Layer 5 of a small transformer language model trained on English Wikipedia (8 layers, counted from 0, width 128).
Take only the direct path to the model's output, skipping the later layers: a vector added to the residual stream pushes a token's score in proportion to its dot product with that token's output vector.

Output vectors of the tokens that the questions are about. A number n stands for (n - 500) times 0.002.
"o": 205 468 456 436 558 426 529 618 744 484 507 656 652 539 643 471 299 487 694 428 541 482 498 672 344 413 351 602 475 642 501 410 646 595 408 387 431 311 317 495 468 577 458 475 355 608 292 599 432 462 560 449 591 557 417 337 553 318 490 530 703 283 464 501 616 534 450 390 534 619 605 461 605 605 581 674 677 798 421 540 609 565 461 579 525 399 478 660 466 525 553 559 486 400 318 365 592 345 544 528 363 343 485 455 504 547 516 521 372 395 463 640 498 619 550 386 498 498 404 519 418 596 664 522 372 424 557 503
" the": 484 443 323 516 454 688 385 440 347 536 483 408 553 647 644 475 451 401 586 433 558 556 329 608 549 346 530 450 513 450 548 581 620 444 483 410 499 560 637 347 524 149 456 332 565 710 584 417 580 450 643 577 438 428 550 362 476 530 462 496 567 516 499 526 469 426 531 532 497 621 567 494 490 422 567 327 600 492 703 573 625 420 418 600 485 396 497 661 537 507 376 331 361 617 658 517 618 349 548 743 490 494 392 537 460 490 325 598 501 561 679 339 516 340 480 567 619 600 372 606 443 466 411 499 634 366 532 556
"ell": 368 794 332 403 451 176 605 338 423 740 123 634 573 694 498 574 457 379 422 325 448 377 631 540 593 418 616 683 476 463 602 393 525 509 375 265 562 453 450 467 579 622 488 359 441 540 478 485 537 603 615 479 596 688 466 494 367 602 690 430 609 346 247 583 221 646 388 656 593 510 498 467 511 466 428 502 447 642 582 573 578 384 578 540 398 649 195 426 416 642 620 540 404 506 332 613 375 589 411 551 634 329 557 389 560 608 536 293 445 402 445 791 622 504 370 507 738 702 766 406 631 559 298 393 728 623 429 357
"n": 223 335 344 603 692 403 578 581 366 645 484 162 642 634 487 453 455 431 491 410 414 396 408 326 519 342 603 265 512 477 534 499 618 432 642 673 680 586 567 552 480 558 424 444 388 356 670 639 526 581 410 429 287 533 439 633 565 493 447 622 524 327 335 391 271 499 388 517 541 499 674 619 533 425 406 569 467 535 476 633 389 541 380 621 392 454 538 622 517 619 575 481 652 492 524 499 624 777 476 572 519 698 393 552 544 456 545 375 683 461 334 529 438 631 549 362 445 450 368 388 548 508 559 519 804 673 448 456
"'": 382 643 532 772 390 447 326 340 298 394 518 602 590 582 446 573 602 388 538 740 534 560 451 532 455 645 434 499 520 428 622 87 524 507 653 361 367 507 492 332 370 404 587 424 387 860 447 495 296 635 450 540 254 703 495 554 507 865 349 491 614 524 478 571 438 504 575 272 415 544 703 563 492 337 237 733 297 415 466 499 545 445 596 524 760 253 678 352 668 318 503 378 462 629 597 627 431 330 491 443 617 443 298 362 483 589 624 248 539 763 505 580 487 441 334 494 532 559 779 519 812 343 352 653 687 520 433 575
"ational": 285 496 24 420 284 650 472 468 508 224 524 590 545 616 643 738 750 502 582 455 479 478 375 406 344 505 615 643 494 355 395 282 343 479 657 703 626 562 907 482 684 357 420 609 609 419 618 590 405 769 709 560 393 544 460 368 356 664 666 596 696 527 509 646 459 572 451 487 841 483 747 456 65 534 850 406 520 524 389 506 495 545 381 603 529 407 194 413 620 357 439 501 453 276 460 468 420 420 368 672 322 394 452 376 316 764 289 662 353 511 491 906 544 552 227 715 503 424 571 521 583 291 362 801 754 189 283 453
"av": 325 510 449 415 518 476 608 396 786 519 497 331 416 701 595 647 536 732 768 339 408 573 400 548 422 676 663 627 497 719 370 266 427 493 605 369 346 588 599 315 615 419 464 399 617 411 564 515 421 549 503 786 370 630 526 583 337 521 613 438 412 257 596 399 298 409 337 598 560 489 605 624 471 468 379 731 382 399 387 581 399 665 356 410 563 579 365 630 452 557 800 454 430 688 464 519 288 649 438 668 317 358 299 409 185 651 450 247 625 698 592 819 570 728 368 421 561 406 687 517 484 420 444 521 590 197 512 411
"el": 341 702 584 387 447 361 443 459 432 483 404 549 630 651 728 509 484 410 577 635 578 492 622 554 634 506 543 707 500 529 665 407 509 260 340 544 378 607 413 530 608 559 418 436 486 644 376 578 548 526 534 411 335 641 626 369 237 511 672 524 589 316 423 655 285 564 488 519 701 323 512 270 542 608 522 310 500 590 609 506 494 524 532 302 488 496 410 456 643 586 434 324 655 346 435 539 417 409 478 313 634 379 410 405 382 249 697 442 401 840 495 724 489 615 476 736 740 372 693 386 516 584 185 420 489 619 503 435
"are": 293 745 483 466 631 440 595 566 397 494 96 723 647 355 676 251 663 625 580 747 623 631 544 384 708 480 567 526 482 517 300 367 586 804 418 412 536 494 557 463 346 395 606 412 510 736 444 414 325 711 523 635 545 477 336 226 473 714 407 692 764 507 292 463 546 570 347 837 342 533 392 439 615 600 290 416 457 318 618 552 415 405 358 214 504 427 544 491 503 429 215 471 524 587 521 420 637 867 392 406 252 553 490 367 604 703 266 395 720 583 446 824 311 542 558 631 421 550 557 406 538 498 710 571 319 164 433 560

Each question shows what one neuron of this layer's MLP adds at an activation of 1. A number n stands for (n - 500) times 0.0023.

n67: 538 421 466 337 522 537 570 495 555 449 493 562 600 521 463 385 411 398 632 428 361 300 509 584 445 520 474 518 530 578 434 453 384 423 551 549 599 391 528 570 502 584 368 521 462 495 448 582 608 470 493 644 583 661 537 443 358 555 470 443 663 448 464 493 530 445 417 486 486 457 543 500 596 435 419 425 591 390 462 562 587 556 519 507 574 458 523 538 538 564 581 471 433 537 336 400 468 659 610 594 611 507 417 558 398 569 498 463 493 389 429 659 461 530 502 498 493 462 435 566 477 635 424 464 533 438 570 603
Pushed down most: "'"

n391: 482 264 519 471 477 403 544 576 513 521 546 433 522 436 511 493 383 459 513 436 502 386 430 560 523 585 579 411 486 431 399 385 571 402 545 556 524 457 598 592 585 579 394 590 466 584 566 620 459 538 425 577 483 551 466 566 568 419 551 521 445 469 511 483 509 389 452 564 414 533 552 573 530 588 515 548 546 420 372 500 402 486 427 447 567 419 607 584 439 462 605 493 573 504 551 696 449 496 781 577 421 378 464 655 470 513 636 471 498 458 390 453 439 431 579 472 557 449 340 462 496 537 416 548 542 539 557 513
Pushed down most: "are"

n303: 512 477 465 569 433 567 597 395 447 431 503 561 413 591 546 371 460 535 663 348 526 605 505 395 323 534 471 560 528 446 650 597 450 540 584 412 560 591 632 500 564 612 604 500 371 415 395 417 564 564 676 652 478 404 405 422 321 516 440 517 503 352 320 564 655 591 364 459 447 581 594 512 488 564 567 533 500 433 440 310 568 373 548 503 421 517 436 640 455 454 512 463 515 482 454 585 525 485 367 465 470 532 519 559 463 505 380 512 579 612 467 610 575 565 546 556 464 375 599 531 287 552 507 590 524 475 495 455
Which two tokens does it push up most, strongest first? "ational", "av"

n288: 706 568 598 383 477 585 546 569 662 557 467 365 407 433 354 679 399 537 478 393 665 373 447 544 492 526 500 529 470 495 541 447 617 489 443 378 289 489 478 655 529 606 456 522 555 440 441 383 581 281 452 653 534 393 435 489 487 549 556 582 476 462 385 546 381 385 513 481 529 571 384 630 449 505 579 577 402 366 635 594 600 663 417 379 610 521 463 497 431 484 435 592 436 497 464 514 471 570 460 540 630 490 671 467 555 453 552 550 478 689 484 587 283 399 415 520 444 422 437 641 607 578 456 489 441 576 404 527
Which of these tokens does it push up most? "av"

n139: 605 532 519 508 452 554 424 539 434 359 601 527 509 609 655 334 540 416 507 488 471 575 559 560 483 496 454 578 425 461 545 385 523 382 473 524 620 470 416 592 585 425 466 590 443 621 467 425 543 406 529 485 470 414 464 415 487 666 544 670 440 582 418 565 509 504 424 424 560 406 415 532 413 397 598 581 629 505 553 558 567 400 500 417 428 410 611 307 522 484 457 520 404 417 511 525 365 611 588 589 498 624 464 505 558 405 468 473 457 592 496 585 593 469 552 437 549 485 600 536 492 492 433 504 527 513 504 432
Which of these tokens does it push up most? "el"

n312: 784 623 559 590 425 546 596 489 452 408 467 447 471 366 460 397 520 471 404 441 620 607 531 362 642 265 503 544 496 695 442 435 399 466 446 541 516 448 416 543 402 529 460 607 527 559 623 577 443 479 479 429 492 576 468 407 355 626 497 401 619 470 523 500 585 632 503 582 479 351 560 779 497 533 469 309 628 576 630 452 553 607 480 511 466 500 356 446 544 474 485 518 503 556 485 248 571 508 500 603 547 452 477 476 533 403 391 597 519 495 419 515 508 534 597 655 452 605 503 523 498 478 374 369 425 567 466 442
Pushed down most: "av"

n25: 583 677 611 541 625 483 586 492 500 569 432 415 412 546 578 478 548 634 449 534 456 425 531 498 630 468 527 443 574 493 592 382 525 510 478 505 486 495 485 413 455 553 505 530 572 686 440 444 384 695 413 439 498 382 296 595 490 571 469 716 574 443 472 495 483 488 410 490 262 353 495 437 698 561 467 584 457 538 458 415 522 549 539 425 588 460 412 594 507 592 496 638 507 437 554 402 433 439 361 452 448 479 450 360 556 502 485 480 559 592 459 432 482 490 475 424 445 596 462 442 484 597 444 586 387 556 588 579
Which of these tokens does it push up most? "are"

n500: 803 505 557 545 505 551 558 495 500 514 519 394 448 439 556 616 485 431 476 348 540 469 417 490 302 485 522 464 398 528 434 326 519 492 493 625 588 391 600 385 526 591 561 632 365 335 660 541 634 452 511 510 621 490 554 530 366 597 550 452 500 483 575 420 537 521 425 439 392 473 465 444 480 638 438 484 547 579 595 373 381 556 570 550 386 436 538 403 323 625 598 539 434 692 413 594 405 551 322 705 549 490 648 406 413 603 397 597 503 635 539 586 465 395 543 503 550 587 570 462 527 406 461 505 427 348 437 398
Pushed down most: "el"

n486: 548 633 556 462 457 670 444 657 446 536 556 500 422 516 546 405 391 473 445 452 580 487 613 502 533 439 484 451 573 493 465 462 493 545 590 417 422 444 514 535 547 397 509 639 458 590 621 531 593 605 599 478 463 368 408 437 529 468 435 533 480 481 542 485 443 459 593 514 610 466 586 616 586 577 607 520 455 243 505 459 582 527 438 514 569 478 471 537 471 421 435 442 502 550 430 454 543 570 735 457 493 535 435 426 381 476 609 379 431 573 430 522 405 468 507 526 397 485 456 608 542 585 421 657 356 357 444 468
Which of these tokens does it push up most? "are"

n506: 551 578 391 443 509 476 456 408 505 454 438 590 500 461 483 589 518 516 476 467 558 437 599 500 690 350 544 443 395 565 606 580 632 362 600 495 595 525 389 518 571 448 530 480 436 544 478 484 493 335 565 509 484 422 559 443 421 440 411 352 492 509 425 400 456 517 550 456 445 471 398 509 401 470 431 569 643 351 498 536 464 363 564 599 538 533 500 589 493 539 605 690 517 393 514 466 483 407 488 474 578 509 479 436 565 493 626 502 578 641 608 636 466 453 763 508 500 549 561 502 645 274 397 423 456 559 476 445
Which three tokens does it push up most, strongest first? "ell", "el", "'"

n2: 469 476 492 322 507 649 558 522 462 450 481 418 560 607 529 510 616 566 439 452 505 442 420 485 424 558 403 551 500 525 405 410 516 407 546 556 482 492 449 417 431 440 568 609 446 570 549 436 485 471 568 520 342 415 553 554 521 642 526 543 654 636 375 423 708 359 526 432 760 534 535 480 575 579 456 461 384 272 414 552 440 506 438 416 495 437 291 358 490 476 568 505 555 624 675 639 414 371 379 539 497 417 423 484 444 559 511 549 609 434 633 563 682 398 420 618 515 416 541 477 512 640 375 575 570 533 503 589
Which three tokens does it push up most, strongest first? "ational", "'", "av"

n413: 570 667 514 485 398 689 448 511 503 489 478 413 633 530 399 390 546 473 476 557 386 597 460 565 588 469 497 487 617 340 644 563 402 442 555 510 473 619 508 556 492 633 549 551 558 494 693 458 505 530 444 495 571 520 475 533 371 395 613 409 427 515 492 505 489 473 389 435 353 361 364 403 508 440 497 484 489 443 375 500 497 281 591 571 558 451 659 577 664 451 463 627 519 465 625 275 484 573 504 637 484 599 497 500 565 335 434 523 514 692 417 489 464 268 396 461 480 534 539 343 545 399 545 553 682 377 433 674
Pushed down most: "o"

n65: 493 353 518 528 432 568 502 546 595 476 581 615 425 614 332 592 510 533 470 551 611 512 424 465 591 415 420 388 466 531 560 504 496 421 418 547 564 517 420 537 583 379 565 393 431 649 450 559 459 557 410 549 619 410 611 357 607 523 420 462 597 460 463 514 458 544 512 542 452 642 535 502 492 504 417 552 535 592 589 527 544 478 337 508 537 405 502 558 430 551 529 419 445 596 504 474 485 547 555 527 481 585 508 464 553 557 494 461 462 449 431 470 410 439 472 414 522 520 533 623 377 551 445 471 456 561 540 393
Which of these tokens does it push up most? " the"

n493: 590 510 687 491 474 595 481 475 413 542 543 510 604 561 421 473 340 498 421 505 537 433 483 460 417 467 414 447 492 426 453 440 614 454 546 467 454 477 452 599 471 449 547 477 432 548 510 433 596 495 640 479 526 696 395 406 483 543 441 377 408 374 606 481 488 532 628 562 471 544 533 536 491 562 517 610 483 552 442 675 411 602 502 502 611 491 496 452 369 409 575 517 370 475 498 555 654 543 524 270 456 533 633 413 521 433 348 482 597 505 402 507 448 341 518 495 645 396 687 446 650 507 371 612 418 438 549 608
Which of these tokens does it push up most? "'"

n344: 487 438 315 605 448 401 463 514 615 468 442 506 324 608 607 569 361 518 536 320 489 403 538 452 492 566 637 653 777 584 497 527 483 382 515 522 629 483 491 276 399 511 473 590 472 398 426 433 473 592 303 409 443 513 537 669 633 467 566 756 619 595 527 581 329 481 489 467 602 510 597 513 566 643 470 549 385 571 440 639 428 455 380 547 378 527 503 585 555 517 441 519 494 458 556 559 295 481 395 721 377 629 429 345 443 586 471 484 517 522 497 488 524 512 373 366 495 527 438 471 500 594 543 662 328 457 549 492
Which two tokens does it push up most, strongest first? "av", "ational"

n332: 561 558 540 398 465 358 451 411 421 476 429 451 669 409 517 309 438 318 572 532 252 389 388 409 442 508 418 550 555 458 315 450 450 545 489 453 663 283 462 450 444 652 454 660 456 588 313 713 645 463 710 472 428 635 404 450 494 346 517 577 545 492 592 492 592 605 500 554 511 401 544 436 655 431 649 503 554 594 568 551 514 561 648 414 503 613 477 509 587 457 545 492 446 419 475 459 520 511 561 537 525 255 430 601 580 436 632 551 578 577 591 464 476 472 573 652 608 533 531 707 537 508 403 446 500 553 348 520
Which of these tokens does it push up most? "el"

n406: 387 480 522 532 445 425 498 532 705 399 491 621 401 527 453 622 571 655 511 475 685 522 561 459 485 620 580 568 364 485 506 487 516 434 531 519 507 429 461 510 566 476 609 419 580 322 628 491 411 408 551 448 491 593 520 486 493 505 524 590 523 506 441 435 412 596 570 424 433 619 537 548 432 429 489 502 513 500 546 531 616 543 420 511 513 433 520 365 575 464 459 279 453 477 358 586 516 586 460 491 359 390 447 577 435 550 399 448 547 599 600 535 528 567 441 498 530 504 548 573 500 523 487 449 398 428 491 418
Pushed down most: "n"